Layer 2 of a small transformer language model trained on English Wikipedia (8 layers, counted from 0, width 128).
A neuron adds its activation times its output weights to the MLP's output. To switch it off is to set its activation to zero at one token and run the rest of the model.

Output weights of the MLP neurons that the questions are about. A number n stands for (n - 500) times 0.0011.
n5: 350 567 728 542 736 237 547 258 450 483 711 438 475 369 452 585 537 658 371 451 684 422 745 616 608 608 435 689 715 360 195 443 275 439 487 379 529 459 635 649 371 410 595 420 627 667 595 408 413 617 778 536 252 542 491 561 417 419 508 480 425 644 422 172 631 429 565 513 384 484 546 352 423 416 542 891 463 792 513 666 545 645 328 644 448 528 746 686 464 369 468 341 678 500 549 528 624 508 433 732 512 383 591 566 571 359 360 476 553 678 568 291 524 449 492 427 676 611 608 250 324 374 452 492 723 466 467 375
n10: 735 471 544 521 391 566 657 459 471 647 630 396 641 444 294 406 459 572 545 339 358 371 694 621 573 597 512 711 550 429 540 682 220 730 361 297 688 672 740 354 420 450 693 476 508 541 836 456 618 386 496 706 278 706 384 665 413 602 397 285 356 694 750 721 412 454 448 386 592 459 357 396 704 207 601 625 678 565 615 402 483 551 378 441 625 435 376 386 635 432 428 796 353 756 309 441 715 420 607 517 540 412 332 616 300 239 583 692 722 512 423 373 463 468 508 488 547 480 657 525 593 516 435 641 477 551 454 496
n16: 571 696 685 277 500 619 575 612 722 274 305 346 509 296 376 500 539 348 685 116 491 725 308 478 551 547 496 475 504 549 352 390 448 513 509 586 407 431 522 376 237 544 504 568 755 382 452 547 656 599 243 684 769 411 143 845 301 509 518 301 706 564 619 699 581 554 763 374 663 339 304 663 340 540 558 526 307 414 658 543 403 550 607 375 462 543 303 612 392 347 428 446 340 675 614 277 680 536 454 398 373 344 789 403 508 349 491 379 435 565 547 630 678 875 527 522 518 436 547 487 731 609 295 671 434 603 606 592
n58: 361 334 424 342 469 349 466 766 872 536 478 318 199 655 859 676 417 820 748 733 652 313 288 661 427 617 417 658 464 420 474 323 348 675 581 430 580 820 686 545 302 225 835 267 491 408 513 366 455 522 373 526 375 226 638 474 553 504 624 543 532 600 478 509 414 437 425 328 558 526 509 398 443 391 487 785 398 426 409 382 424 382 410 656 483 199 434 456 618 496 461 319 583 652 922 284 470 688 479 482 368 675 367 318 692 627 482 278 566 430 539 563 474 594 455 478 446 569 573 381 578 487 608 547 450 627 379 631
n60: 373 593 528 441 365 571 405 644 707 783 542 316 462 650 659 587 537 470 516 326 598 454 558 399 614 275 401 488 441 521 581 575 496 537 933 512 589 281 646 572 322 442 719 476 709 546 529 427 508 336 560 467 586 606 626 463 504 701 467 738 402 549 676 236 528 658 126 560 445 458 713 366 418 500 394 524 500 284 272 616 345 663 547 250 508 451 425 516 294 617 532 269 508 424 559 744 426 585 720 365 456 500 314 458 585 294 362 582 284 381 475 572 504 817 356 652 538 589 272 750 394 790 476 439 555 496 525 333
n79: 472 584 776 480 675 381 590 659 592 380 568 504 374 523 408 496 195 544 709 418 477 544 590 377 554 678 461 280 432 361 618 472 554 336 364 647 544 414 354 548 404 457 565 247 579 567 484 589 340 686 399 508 381 500 488 641 357 287 645 629 432 500 548 239 485 388 400 306 472 402 496 350 512 395 568 538 393 562 305 496 405 492 653 522 331 609 902 399 434 607 278 855 694 474 437 481 546 305 605 476 568 356 447 618 355 733 709 438 437 473 569 299 484 716 568 353 427 435 458 394 523 375 746 554 570 448 285 275
n85: 614 516 556 417 500 589 544 313 504 688 426 302 469 831 254 546 473 283 394 535 527 337 558 243 523 454 435 474 531 184 504 407 435 324 437 485 680 676 728 539 366 473 470 406 469 554 574 364 449 557 293 545 492 641 621 392 656 363 674 388 686 792 410 638 639 472 557 492 664 558 516 457 649 242 535 436 430 508 372 420 601 522 314 338 447 439 515 302 508 309 252 139 469 463 481 600 500 551 437 386 276 579 714 562 515 557 353 523 435 385 580 579 546 548 224 645 397 309 594 697 538 558 466 285 522 488 492 581
n90: 540 456 557 532 313 370 519 453 464 293 413 705 642 427 807 285 609 528 400 555 535 555 359 421 396 508 613 568 587 658 451 602 523 551 632 543 428 660 539 365 396 535 271 439 401 610 417 342 216 504 520 581 665 604 549 414 452 581 315 386 540 546 769 562 645 813 624 444 611 316 364 492 446 581 472 278 622 454 589 539 449 752 681 407 320 519 229 601 224 248 378 500 434 459 512 515 523 703 481 472 527 560 489 370 565 419 255 438 523 399 785 669 418 243 384 562 169 424 339 504 585 621 446 512 596 706 595 579
n108: 336 543 423 699 543 369 635 542 574 675 349 769 373 519 571 344 675 465 613 428 680 531 359 477 298 278 637 474 651 469 548 446 590 500 313 560 357 527 684 744 371 454 757 410 204 401 808 485 609 643 433 649 373 512 508 298 550 327 485 581 351 710 542 447 388 590 532 453 519 614 559 419 428 567 566 515 431 399 559 553 677 460 355 529 414 470 519 379 542 388 634 378 576 347 465 529 365 504 474 558 659 714 541 442 337 579 788 443 374 307 522 563 340 592 348 617 645 326 720 542 695 443 751 325 435 657 485 467
n110: 504 607 500 607 480 289 600 695 541 418 561 638 407 830 453 568 625 484 536 468 528 504 516 590 508 437 512 547 471 679 547 273 556 488 463 524 287 420 443 569 525 476 425 571 443 403 618 362 455 404 774 374 437 586 340 899 561 241 294 434 397 587 423 432 626 566 632 653 516 319 372 651 432 388 410 366 557 326 433 464 370 685 496 485 488 520 492 556 692 449 453 409 452 689 472 519 520 500 693 312 270 854 590 455 445 352 630 185 580 388 235 558 765 516 397 620 110 449 602 540 282 665 441 267 318 463 565 276
n113: 456 460 407 559 472 473 470 500 571 839 291 535 594 349 652 299 585 448 420 523 454 629 461 677 295 179 171 406 586 567 549 562 584 573 460 243 351 392 457 233 425 531 303 416 566 686 539 591 563 630 604 584 310 496 463 391 578 508 306 259 186 458 563 762 447 496 496 600 539 562 591 449 220 488 559 466 418 431 592 581 371 716 225 467 595 515 652 377 569 421 587 791 646 537 574 373 531 504 388 591 639 745 421 562 466 408 473 623 666 450 652 639 311 549 318 519 376 545 485 543 470 465 633 568 682 592 524 493
n136: 492 508 584 621 420 667 598 453 596 669 560 309 369 519 515 579 772 601 609 366 678 305 445 412 566 597 559 550 468 576 469 623 504 457 573 364 360 551 754 536 435 480 415 628 707 820 874 694 440 488 402 682 686 307 289 678 552 469 464 504 585 667 432 332 765 593 366 610 696 370 399 588 672 386 222 608 460 690 631 253 448 262 561 605 454 418 441 285 680 469 384 545 605 583 416 656 593 428 663 408 722 415 465 325 504 633 432 574 402 582 729 447 421 706 621 531 528 396 450 334 706 484 450 539 493 423 496 417
n212: 542 353 396 784 573 386 505 423 453 243 406 526 282 646 571 557 623 279 459 366 500 609 675 364 753 536 654 331 787 266 135 609 586 613 916 688 322 392 629 317 484 474 530 535 692 814 557 788 952 704 298 525 606 437 403 613 604 383 588 745 563 363 589 234 550 574 892 426 740 948 489 510 459 564 631 455 604 510 484 444 469 609 553 505 248 541 360 429 398 701 430 553 571 983 375 579 541 353 500 332 525 332 786 718 385 255 365 597 623 638 414 558 839 47 532 393 272 490 223 443 505 284 379 520 369 542 265 643
n220: 763 711 485 646 363 620 542 508 540 338 593 584 632 442 512 282 425 407 476 611 363 460 190 194 313 383 468 400 464 564 342 536 496 374 330 551 407 682 520 488 451 408 264 516 612 270 484 516 557 292 697 597 500 686 795 607 488 574 404 450 418 602 488 512 624 301 559 341 568 643 553 612 429 553 330 403 376 438 426 484 348 470 618 580 368 425 424 457 476 16 434 308 382 538 276 301 523 419 477 706 427 678 450 516 400 657 620 413 639 429 598 691 540 431 463 453 467 616 477 209 480 397 527 181 552 410 693 606
n222: 599 625 276 513 531 544 320 335 603 862 656 447 425 543 793 504 640 670 569 294 560 611 421 602 547 573 491 373 518 451 615 615 712 552 827 561 674 587 478 589 697 279 414 590 792 548 252 453 478 604 509 414 384 321 564 548 447 452 773 538 477 625 354 687 359 779 314 622 718 579 549 278 426 215 487 371 637 457 404 439 336 942 473 299 478 201 579 335 500 521 337 681 678 420 792 601 452 527 365 545 538 630 628 504 368 539 557 557 548 752 465 585 325 445 702 617 432 444 582 240 310 609 474 728 578 577 687 630
n283: 458 485 361 420 538 597 475 551 474 470 636 668 384 348 547 504 389 883 335 511 580 571 567 523 642 482 589 611 643 489 698 776 493 493 754 452 496 463 325 346 610 575 721 435 478 723 672 587 223 390 469 456 449 610 586 533 406 672 783 385 649 438 474 448 576 443 406 439 372 630 538 530 584 554 470 544 496 500 473 375 519 468 839 383 227 522 433 783 551 554 333 500 548 489 515 779 558 591 457 606 496 352 388 351 601 757 350 382 430 338 526 481 504 400 432 500 481 330 460 556 606 681 482 576 545 454 617 266

Each question names a token from some text and the token that comes next. It shows the activations a of the neurons there, in the order above. A number n stands for (n - 500) times 0.053.

Then comes g, the gradient of the next token's log-probability with respect to the MLP's output, scaled to length 1. A neuron's effect is roughly proportional to its activation times (output weights . g). A number n stands for (n - 500) times 0.00079.

"p", then "re"
a: 500 500 500 434 500 500 460 500 495 500 500 500 500 513 504 511
g: 366 612 591 516 353 468 503 263 395 340 620 552 573 401 575 332 665 504 542 652 274 604 514 663 481 546 541 618 548 573 459 621 546 806 359 413 590 391 632 401 573 544 674 480 674 327 493 544 488 482 394 588 469 524 480 518 310 449 592 428 513 681 513 630 604 376 586 483 645 500 406 578 352 437 608 620 509 541 530 495 482 363 465 445 489 491 468 643 178 498 581 780 318 441 287 498 624 472 345 479 491 425 413 592 514 420 609 553 626 557 618 346 318 531 450 623 447 465 422 484 363 472 363 402 198 646 501 550
Which neuron, switched off, lowers the next token's probability most? n58

"m", then "p"
a: 503 500 619 500 500 500 500 500 500 535 497 500 502 473 500 458
g: 463 439 357 563 269 380 413 681 457 640 541 440 583 436 452 478 377 519 705 538 564 809 547 471 419 729 571 567 651 512 534 233 534 481 389 660 417 670 564 604 521 665 527 589 577 591 481 486 563 470 529 637 458 524 301 510 608 666 543 527 578 471 437 420 368 419 454 445 420 476 441 537 394 549 402 626 373 678 626 428 463 508 501 413 514 673 403 723 739 634 392 312 524 551 426 528 282 453 694 410 640 570 569 509 477 292 600 522 423 595 485 445 412 465 376 327 473 426 654 462 646 435 383 801 374 551 387 594
Which two neurons, each switched off alone, lower its probability most, in order? n16, n220

"ent", then "en"
a: 500 500 482 540 500 500 500 500 443 500 500 500 500 500 500 500
g: 612 453 264 488 575 451 489 154 499 423 521 462 370 446 436 501 513 724 558 371 562 585 592 583 446 622 492 462 471 649 505 398 587 451 631 558 650 505 545 560 523 305 470 611 567 456 504 564 362 328 419 584 567 331 390 492 358 767 558 626 687 587 218 463 554 594 488 561 648 194 451 461 366 569 469 482 271 417 490 548 463 617 342 662 628 477 462 388 456 511 327 555 549 436 695 563 554 470 516 458 453 445 323 750 508 391 654 393 499 538 642 465 388 384 342 420 484 512 430 570 436 388 369 615 450 553 693 339
Which neuron, switched off, lowers the next token's probability most? n108

"le", then "m"
a: 263 507 500 500 500 500 334 500 500 500 500 492 500 500 500 500
g: 540 582 479 545 241 427 454 451 585 586 457 438 447 509 459 563 363 400 278 485 486 576 468 448 448 296 654 420 350 538 491 762 336 559 428 498 623 509 482 425 536 766 661 540 417 554 490 670 542 494 488 522 465 348 542 279 456 421 301 532 496 804 405 372 450 478 463 647 436 185 463 583 449 546 595 594 542 525 499 329 524 455 501 639 639 263 553 588 534 753 556 475 309 557 659 465 510 360 555 429 401 445 288 619 684 430 490 564 604 574 391 608 433 590 466 440 542 560 383 565 521 579 534 513 206 342 593 419
Which two neurons, each switched off alone, lower its probability most, in order? n5, n85

" ", then "1"
a: 500 477 497 500 500 521 500 500 500 500 500 500 973 516 500 500
g: 254 722 376 623 616 679 690 549 347 297 405 617 496 444 475 532 390 619 669 461 434 460 570 385 621 444 543 349 565 536 364 432 516 620 423 509 493 474 532 579 468 675 499 417 347 493 450 616 530 565 411 531 503 522 467 500 519 658 777 578 231 614 656 451 358 557 285 405 384 502 296 471 533 560 369 601 440 535 440 504 433 203 533 602 271 733 517 463 354 344 540 466 687 517 314 580 430 428 401 408 525 367 605 640 504 659 543 431 480 607 477 622 482 548 336 415 414 583 600 352 464 481 479 506 396 649 344 463
Which neuron, switched off, lowers the next token's probability most? n212

" P", then "l"
a: 534 500 500 500 500 500 505 495 464 500 500 500 500 500 500 534
g: 627 523 488 550 751 244 620 532 551 528 523 528 485 577 504 489 433 456 579 468 372 545 460 536 487 427 483 490 499 585 581 740 418 554 598 640 303 443 516 250 379 712 638 559 499 407 585 412 617 525 342 695 523 289 511 512 356 663 349 356 589 399 693 562 425 660 399 630 489 622 509 580 638 485 467 505 509 606 596 380 219 556 539 399 286 417 326 369 168 512 568 551 543 498 367 600 342 472 545 452 273 641 506 364 410 666 614 439 504 506 536 671 533 539 591 589 524 472 570 469 556 517 567 476 440 756 394 473
Which neuron, switched off, raises the next token's probability most? n5

"g", then "g"
a: 500 478 590 500 500 500 445 500 635 481 500 501 505 500 500 500
g: 513 510 561 418 401 620 500 497 447 466 665 508 512 444 492 590 564 439 521 414 639 975 480 454 516 567 618 348 535 550 177 514 492 347 439 327 509 385 484 430 494 395 707 548 456 478 718 493 719 550 523 596 535 475 406 555 460 552 518 592 485 600 421 496 705 473 439 519 489 523 532 435 451 499 294 614 497 417 508 529 308 442 500 505 331 445 390 239 370 321 453 573 278 475 433 366 265 530 381 304 449 458 485 713 410 482 702 526 499 480 531 652 428 470 383 431 548 493 510 553 558 489 502 642 242 267 361 518
Which two neurons, each switched off alone, lower its probability most, in order? n16, n108

" R", then "ep"
a: 530 234 479 500 500 500 500 606 476 500 500 500 500 500 500 500
g: 303 532 459 565 368 617 656 434 600 349 637 595 619 414 469 590 614 471 451 447 546 730 588 310 504 471 527 248 632 537 488 491 611 360 445 704 504 422 526 459 508 425 643 456 310 533 620 682 558 831 438 479 527 495 263 435 528 402 565 397 529 387 562 395 647 394 441 419 187 775 565 498 510 580 436 388 332 589 523 678 544 603 544 373 519 467 454 466 436 616 330 507 355 488 480 650 481 626 484 530 361 603 530 669 499 398 580 539 604 440 454 636 486 444 483 442 364 503 768 604 581 446 523 705 338 530 376 544
Which neuron, switched off, lowers the next token's probability most? n10

"od", then "er"
a: 500 506 500 537 500 500 500 500 494 500 500 538 500 500 682 500
g: 504 543 575 330 425 542 688 695 569 398 586 485 328 821 580 465 311 317 401 584 478 455 474 668 630 469 460 390 396 467 480 451 567 616 696 514 559 658 460 552 429 626 555 446 560 438 485 245 462 543 520 711 500 523 355 418 368 391 367 357 391 590 395 575 407 491 401 566 403 352 485 233 538 542 610 377 704 605 328 546 291 415 497 463 559 504 339 480 560 561 517 443 689 395 403 479 426 540 529 307 699 444 632 569 393 247 574 483 351 491 516 507 462 611 568 666 523 539 599 285 461 394 311 588 470 527 632 418
Which neuron, switched off, lowers the next token's probability most? n222

" at", then " le"
a: 500 542 500 500 500 719 500 500 488 500 474 483 500 500 500 500
g: 482 437 641 490 430 737 249 509 592 278 572 478 312 485 421 471 498 603 346 386 581 485 419 609 534 399 317 478 430 499 519 672 616 385 312 456 563 346 512 643 455 387 440 574 660 484 530 612 351 513 449 394 530 524 661 521 371 591 347 668 645 563 304 497 424 551 483 381 490 381 639 354 434 587 471 525 377 481 655 497 618 439 550 426 669 575 375 383 573 456 334 829 438 461 472 553 802 554 721 383 414 439 602 666 435 358 692 730 538 494 530 435 433 614 482 422 350 472 509 462 541 491 507 694 362 493 578 571
Which neuron, switched off, lowers the next token's probability most? n79

"s", then " be"
a: 500 528 463 500 500 497 500 500 500 500 500 500 500 500 500 541
g: 413 631 398 594 395 572 413 912 375 575 528 389 549 336 548 575 488 437 346 609 387 244 505 449 605 578 497 473 474 646 466 503 510 560 683 706 494 569 496 563 436 422 521 565 487 461 428 659 350 423 423 603 521 471 342 404 532 519 487 317 471 391 307 581 395 412 679 553 636 672 572 561 234 551 497 413 312 458 522 605 363 576 442 630 454 473 571 292 674 393 385 483 527 469 299 491 634 379 657 263 442 482 579 767 423 404 659 654 410 546 539 376 518 469 496 750 404 576 544 430 406 485 494 522 536 464 492 577
Which neuron, switched off, raises the next token's probability most? n283

" S", then "ound"
a: 527 436 500 500 500 500 500 582 500 500 500 500 500 500 500 500
g: 714 378 478 583 472 497 439 457 594 507 425 559 607 525 587 374 632 551 559 653 552 793 614 369 612 427 416 660 384 483 519 556 419 475 765 271 487 609 498 362 421 463 546 555 818 506 547 427 261 652 634 351 518 545 672 536 577 197 408 533 546 610 820 404 535 414 621 515 502 516 552 502 606 499 566 543 279 527 549 536 585 384 402 443 545 497 531 659 457 619 399 329 587 463 505 452 657 472 485 438 705 629 586 549 387 513 514 507 515 556 489 591 359 626 347 501 386 554 322 595 425 566 565 316 707 598 527 577
Which neuron, switched off, lowers the next token's probability most? n90

"et", then "ac"
a: 500 500 500 500 500 549 500 500 500 500 500 500 487 500 500 530
g: 516 259 398 519 558 598 297 640 472 509 213 425 717 601 485 435 578 568 414 453 419 525 553 454 509 391 418 492 396 607 479 543 793 502 381 617 430 665 721 271 440 526 534 485 696 594 393 491 400 501 558 466 359 634 501 497 802 519 467 320 598 588 395 533 554 521 538 447 406 713 643 582 417 662 549 587 476 532 424 553 672 535 439 377 503 454 475 469 404 502 748 386 545 490 462 543 535 623 525 699 563 451 471 553 422 539 395 509 449 525 616 526 433 582 506 324 444 500 784 507 384 622 492 450 853 674 379 481
Which neuron, switched off, raises the next token's probability most? n79

"ed", then " as"
a: 500 500 500 465 500 596 500 501 500 500 500 500 500 500 500 500
g: 455 487 603 449 354 425 462 415 422 420 421 436 485 335 456 537 446 695 569 555 473 850 527 523 545 430 433 389 452 482 455 700 501 305 513 329 493 589 597 490 467 575 452 317 312 533 543 440 454 406 503 421 662 577 297 630 656 772 519 394 762 511 614 518 562 646 568 602 480 497 522 506 716 584 308 744 431 541 491 728 403 366 460 431 561 389 446 427 501 596 541 434 398 538 516 475 460 410 463 324 847 506 446 451 427 458 584 495 389 555 697 568 438 420 221 412 551 506 563 517 450 490 586 474 750 685 528 479
Which neuron, switched off, raises the next token's probability most? n79

" of", then " wh"
a: 500 500 502 498 500 500 500 403 563 500 500 500 517 500 500 500
g: 384 590 466 679 589 567 413 179 598 379 369 537 516 564 581 611 350 584 671 330 466 592 404 511 557 482 397 383 677 474 588 780 319 401 502 594 318 363 353 520 514 532 459 434 683 543 405 492 354 588 559 639 478 701 459 592 433 575 430 446 441 369 483 450 522 526 545 469 524 675 417 705 683 538 524 450 597 452 530 570 643 552 652 339 498 551 432 633 466 535 691 916 540 493 638 448 608 515 377 563 547 366 461 499 491 466 379 593 562 432 400 513 705 485 442 414 409 557 764 546 391 488 530 744 436 446 517 522
Which neuron, switched off, lowers the next token's probability most? n212

"k", then "a"
a: 500 500 450 500 500 500 500 500 509 500 500 500 500 462 500 500
g: 471 511 518 498 383 457 424 358 551 405 485 496 524 507 621 433 477 403 497 372 430 358 455 672 264 529 543 309 547 633 554 894 448 561 427 490 503 555 461 638 583 652 389 390 436 225 778 609 290 449 583 450 490 383 631 394 515 416 486 622 726 632 592 635 557 424 522 684 665 451 651 436 476 481 478 573 331 500 586 512 624 559 610 400 600 502 413 356 373 428 444 479 655 565 327 437 668 540 636 341 322 434 541 381 502 494 511 438 300 473 481 526 500 373 442 503 355 560 379 425 413 372 525 180 367 448 430 475
Which neuron, switched off, lowers the next token's probability most? n16

" R", then "us"
a: 534 280 473 500 500 500 500 560 483 500 500 500 500 500 500 500
g: 524 537 603 490 636 620 548 622 652 387 294 417 605 674 592 418 722 626 341 527 554 539 660 544 358 601 483 619 601 559 521 487 455 383 667 175 307 578 367 631 494 570 358 574 749 546 446 513 661 360 631 533 547 369 588 470 546 506 655 484 319 478 383 438 356 687 610 477 426 476 502 739 625 464 509 422 567 538 528 723 477 534 481 463 452 665 481 590 336 497 601 521 628 373 312 434 387 440 450 438 700 409 567 404 510 413 637 508 406 447 559 436 460 622 469 325 515 466 619 545 482 500 485 820 661 404 475 341
Which neuron, switched off, lowers the next token's probability most? n10

"st", then ".\n\n"
a: 500 500 500 500 500 500 500 444 500 500 500 292 500 500 500 500
g: 558 317 607 494 280 442 477 417 560 570 563 528 529 571 340 616 421 605 670 834 728 462 548 617 320 530 479 454 697 492 484 455 429 658 574 518 347 450 417 332 587 591 660 555 368 369 370 639 573 656 575 690 576 666 452 317 581 649 445 530 510 666 509 483 606 726 501 607 455 610 778 758 487 592 564 500 462 537 667 408 629 551 572 319 345 397 578 493 503 472 402 485 538 613 521 600 448 500 420 530 385 519 660 460 597 595 529 305 554 493 671 430 632 503 466 324 501 533 697 452 389 468 595 411 536 383 460 639
Which neuron, switched off, raises the next token's probability most? n90

"h", then "n"
a: 500 500 481 500 496 500 511 500 526 526 500 500 234 301 500 500
g: 262 706 547 441 593 235 544 804 442 543 554 545 585 502 627 541 428 668 857 523 474 779 499 481 404 419 579 409 668 539 637 585 566 589 607 509 479 295 666 354 467 322 506 482 377 546 466 523 622 448 523 572 435 527 621 325 370 486 718 468 408 505 542 527 699 523 566 743 543 555 524 630 545 378 633 398 509 390 571 355 452 478 580 496 609 484 444 554 446 702 671 646 687 485 589 492 534 368 544 550 331 522 587 333 386 671 459 543 469 541 533 541 558 478 543 508 602 455 461 491 418 317 591 713 486 516 421 391
Which neuron, switched off, lowers the next token's probability most? n220

"ld", then " "
a: 500 500 500 500 500 594 500 500 500 500 477 500 500 500 500 382
g: 741 401 607 526 611 454 521 433 599 783 374 482 510 504 407 433 447 532 412 520 728 684 440 542 548 411 575 691 630 417 439 386 541 498 635 417 541 687 419 592 493 588 757 566 569 468 341 588 563 465 470 425 456 525 640 591 405 396 534 547 269 590 686 514 405 630 571 336 343 467 305 466 396 628 643 506 675 489 523 612 594 673 491 764 602 508 440 618 586 465 346 566 486 555 360 505 379 558 424 586 540 539 464 624 443 406 640 489 622 556 621 567 535 484 482 328 446 463 578 393 585 577 768 222 679 324 516 357
Which neuron, switched off, lowers the next token's probability most? n79

"on", then "our"
a: 500 500 500 500 301 480 500 501 493 492 500 500 492 492 500 612
g: 620 553 567 520 640 599 640 601 598 514 566 407 566 571 562 376 383 620 362 569 536 417 615 327 398 436 435 592 562 424 482 453 289 548 643 339 443 262 475 271 547 512 801 473 313 525 26 496 388 383 371 596 477 525 565 628 461 753 641 431 593 455 525 496 557 383 325 484 451 602 592 563 505 448 455 510 493 565 614 591 557 319 614 401 470 473 543 439 514 444 564 595 615 472 550 573 569 555 402 649 289 569 416 585 323 499 495 643 534 516 604 372 505 494 610 483 465 483 332 332 655 445 419 753 526 649 414 530
Which neuron, switched off, lowers the next token's probability most? n283

"and", then " and"
a: 500 500 500 500 487 500 500 500 718 500 500 552 500 576 516 502
g: 407 487 590 404 436 520 600 557 378 555 449 404 617 570 604 491 397 615 361 501 617 398 448 366 534 538 565 406 368 524 517 763 241 249 597 210 642 543 605 469 409 635 548 612 613 461 748 430 630 626 381 491 460 467 312 582 523 606 454 205 421 584 481 375 594 549 429 681 461 416 324 483 657 424 489 584 359 454 639 468 503 306 529 572 662 541 519 503 518 546 407 717 296 597 329 502 468 531 600 576 667 585 337 748 467 549 583 462 644 622 457 439 557 602 495 477 382 415 513 561 669 527 506 325 359 501 434 404
Which neuron, switched off, lowers the next token's probability most? n136

"6", then " in"
a: 500 500 500 486 500 496 815 500 470 490 500 518 500 463 497 500
g: 536 609 518 487 475 354 773 536 543 387 535 494 614 509 558 551 560 572 544 560 443 638 642 484 421 494 382 564 691 522 635 399 496 448 319 283 503 442 561 658 404 560 724 606 513 421 697 553 387 498 538 365 531 493 654 528 461 390 374 601 410 370 589 410 558 525 488 596 620 553 595 536 564 553 509 456 676 564 294 582 487 624 552 531 482 586 367 841 537 354 600 456 646 511 556 312 450 548 539 318 746 497 604 557 585 374 392 300 399 230 443 742 532 495 519 319 622 608 419 559 334 530 464 735 629 380 380 402
Which neuron, switched off, raises the next token's probability most? n85

"e", then " on"
a: 486 500 500 514 500 500 500 403 508 541 500 500 500 500 500 500
g: 661 540 770 701 663 471 629 508 607 765 653 555 504 511 459 327 498 580 501 577 543 365 579 438 428 306 423 499 404 518 534 486 532 437 416 369 439 550 565 728 594 485 612 502 623 586 575 261 575 513 562 544 584 505 401 498 523 433 521 427 313 453 650 537 402 364 506 360 472 655 465 670 345 490 356 693 683 331 593 586 489 465 555 551 639 577 685 526 483 532 399 357 578 530 725 400 555 560 364 678 421 620 482 406 482 541 849 603 459 680 371 453 626 510 347 601 293 556 455 574 348 465 610 427 608 444 600 448
Which neuron, switched off, raises the next token's probability most? n5

"it", then "ive"
a: 500 560 500 629 486 461 500 500 437 497 450 500 500 500 500 500
g: 401 336 547 455 603 506 426 465 473 555 293 560 226 681 304 455 586 631 470 367 354 356 490 504 563 454 538 679 276 466 612 507 370 413 671 517 516 324 468 493 423 592 615 484 523 560 615 710 437 575 379 557 477 527 621 526 477 575 616 525 706 680 438 473 440 628 589 460 273 784 420 425 463 354 488 438 545 541 412 658 567 639 582 387 743 652 468 376 451 476 441 362 685 553 516 460 502 416 522 550 544 543 524 259 364 367 505 364 572 551 357 512 452 505 540 379 582 473 834 584 571 476 557 419 752 567 410 460
Which neuron, switched off, lowers the next token's probability most? n58

"er", then " of"
a: 500 500 497 500 500 500 496 500 500 500 479 492 500 514 500 500
g: 679 511 568 459 617 557 486 611 437 808 539 434 341 269 547 740 672 544 464 410 503 684 408 607 437 550 443 526 574 592 412 401 428 490 479 576 514 549 310 388 457 472 604 528 454 549 368 427 427 428 414 587 613 516 374 334 433 460 522 827 280 498 529 463 423 432 509 512 488 370 656 798 803 506 661 457 594 531 317 496 541 468 558 415 329 440 373 648 425 460 565 391 720 496 591 488 553 479 363 497 491 470 474 485 693 464 407 332 634 475 518 704 446 398 565 568 639 499 553 363 510 584 565 550 486 808 503 567
Which neuron, switched off, raises the next token's probability most? n220

"it", then "ant"
a: 500 596 500 500 354 500 500 500 474 428 500 500 500 574 500 500
g: 345 405 332 420 456 626 558 569 469 512 348 628 619 492 381 406 516 273 487 432 493 616 430 439 427 458 551 351 525 521 530 586 524 619 579 395 487 564 525 807 559 532 410 444 501 503 348 528 524 470 649 666 528 457 695 400 385 472 538 267 596 559 499 529 604 384 414 416 589 401 491 530 224 495 584 574 373 434 587 691 578 585 396 542 467 510 512 128 507 387 415 657 489 463 380 494 692 427 546 836 455 498 450 483 466 358 695 316 467 525 672 516 375 349 591 578 624 540 250 628 553 390 546 603 586 635 664 455
Which neuron, switched off, lowers the next token's probability most? n220

"g", then "res"
a: 500 511 500 500 500 500 500 500 505 542 500 500 500 500 500 500
g: 600 447 649 449 440 227 579 591 416 534 353 380 273 359 282 491 168 523 569 530 601 676 450 583 506 361 453 380 540 431 480 441 690 486 567 510 363 640 492 558 405 519 555 269 439 407 442 483 498 583 420 604 447 601 325 634 646 583 567 397 575 616 454 561 513 765 504 643 365 586 619 729 447 603 527 452 615 567 685 478 511 376 429 450 483 495 467 696 794 675 538 440 568 519 553 588 538 405 373 449 560 444 579 632 322 420 621 495 393 353 379 556 380 496 467 476 458 599 751 469 534 501 705 562 581 536 623 514
Which neuron, switched off, lowers the next token's probability most? n110

" m", then "in"
a: 545 500 504 500 500 500 500 500 500 500 500 500 529 500 500 500
g: 475 454 647 329 577 506 284 556 462 359 673 545 512 588 410 581 242 549 399 506 644 253 535 670 536 641 490 556 412 555 548 790 584 535 327 553 540 469 420 490 551 523 480 673 635 471 797 435 504 554 586 642 429 695 527 408 556 581 344 472 511 609 437 441 343 156 422 448 537 428 434 572 555 484 397 459 605 537 360 542 688 521 717 481 377 506 610 532 468 487 632 389 420 534 393 451 562 570 372 556 529 382 480 579 548 344 352 661 542 613 405 609 462 618 692 476 611 601 611 498 496 474 407 559 806 528 342 389
Which neuron, switched off, lowers the next token's probability most? n5

",", then " I"
a: 500 500 545 500 500 500 500 500 491 621 513 500 500 518 500 500
g: 437 550 477 363 261 584 526 816 784 517 316 528 461 343 445 579 468 541 332 527 654 464 531 621 564 471 419 512 473 611 708 381 489 559 481 473 408 551 547 457 604 519 425 561 438 336 398 433 491 484 494 514 408 393 452 589 462 616 461 475 537 693 448 536 404 550 494 557 545 627 487 563 487 544 499 569 343 688 605 545 528 432 451 486 299 417 409 252 191 439 568 613 511 489 331 419 673 455 670 50 493 610 628 662 342 506 390 393 382 509 528 601 656 540 331 479 392 525 416 479 385 483 454 699 506 537 413 423
Which neuron, switched off, lowers the next token's probability most? n110

"1", then "9"
a: 500 496 500 500 500 500 649 511 500 500 500 500 500 531 500 500
g: 719 582 438 473 712 484 638 493 455 562 311 579 647 552 450 320 395 560 330 707 612 469 290 578 511 576 342 329 421 475 508 788 551 612 537 399 560 500 333 589 548 484 424 459 661 362 326 482 559 543 533 551 475 594 489 404 495 448 573 511 642 644 696 563 505 514 537 568 330 435 394 486 761 489 432 427 573 497 439 547 439 295 514 318 576 495 518 198 354 426 677 551 495 599 375 561 687 498 460 512 636 411 444 459 620 586 183 510 379 358 448 623 411 462 363 604 404 438 521 425 355 520 455 401 540 670 506 329
Which neuron, switched off, lowers the next token's probability most? n85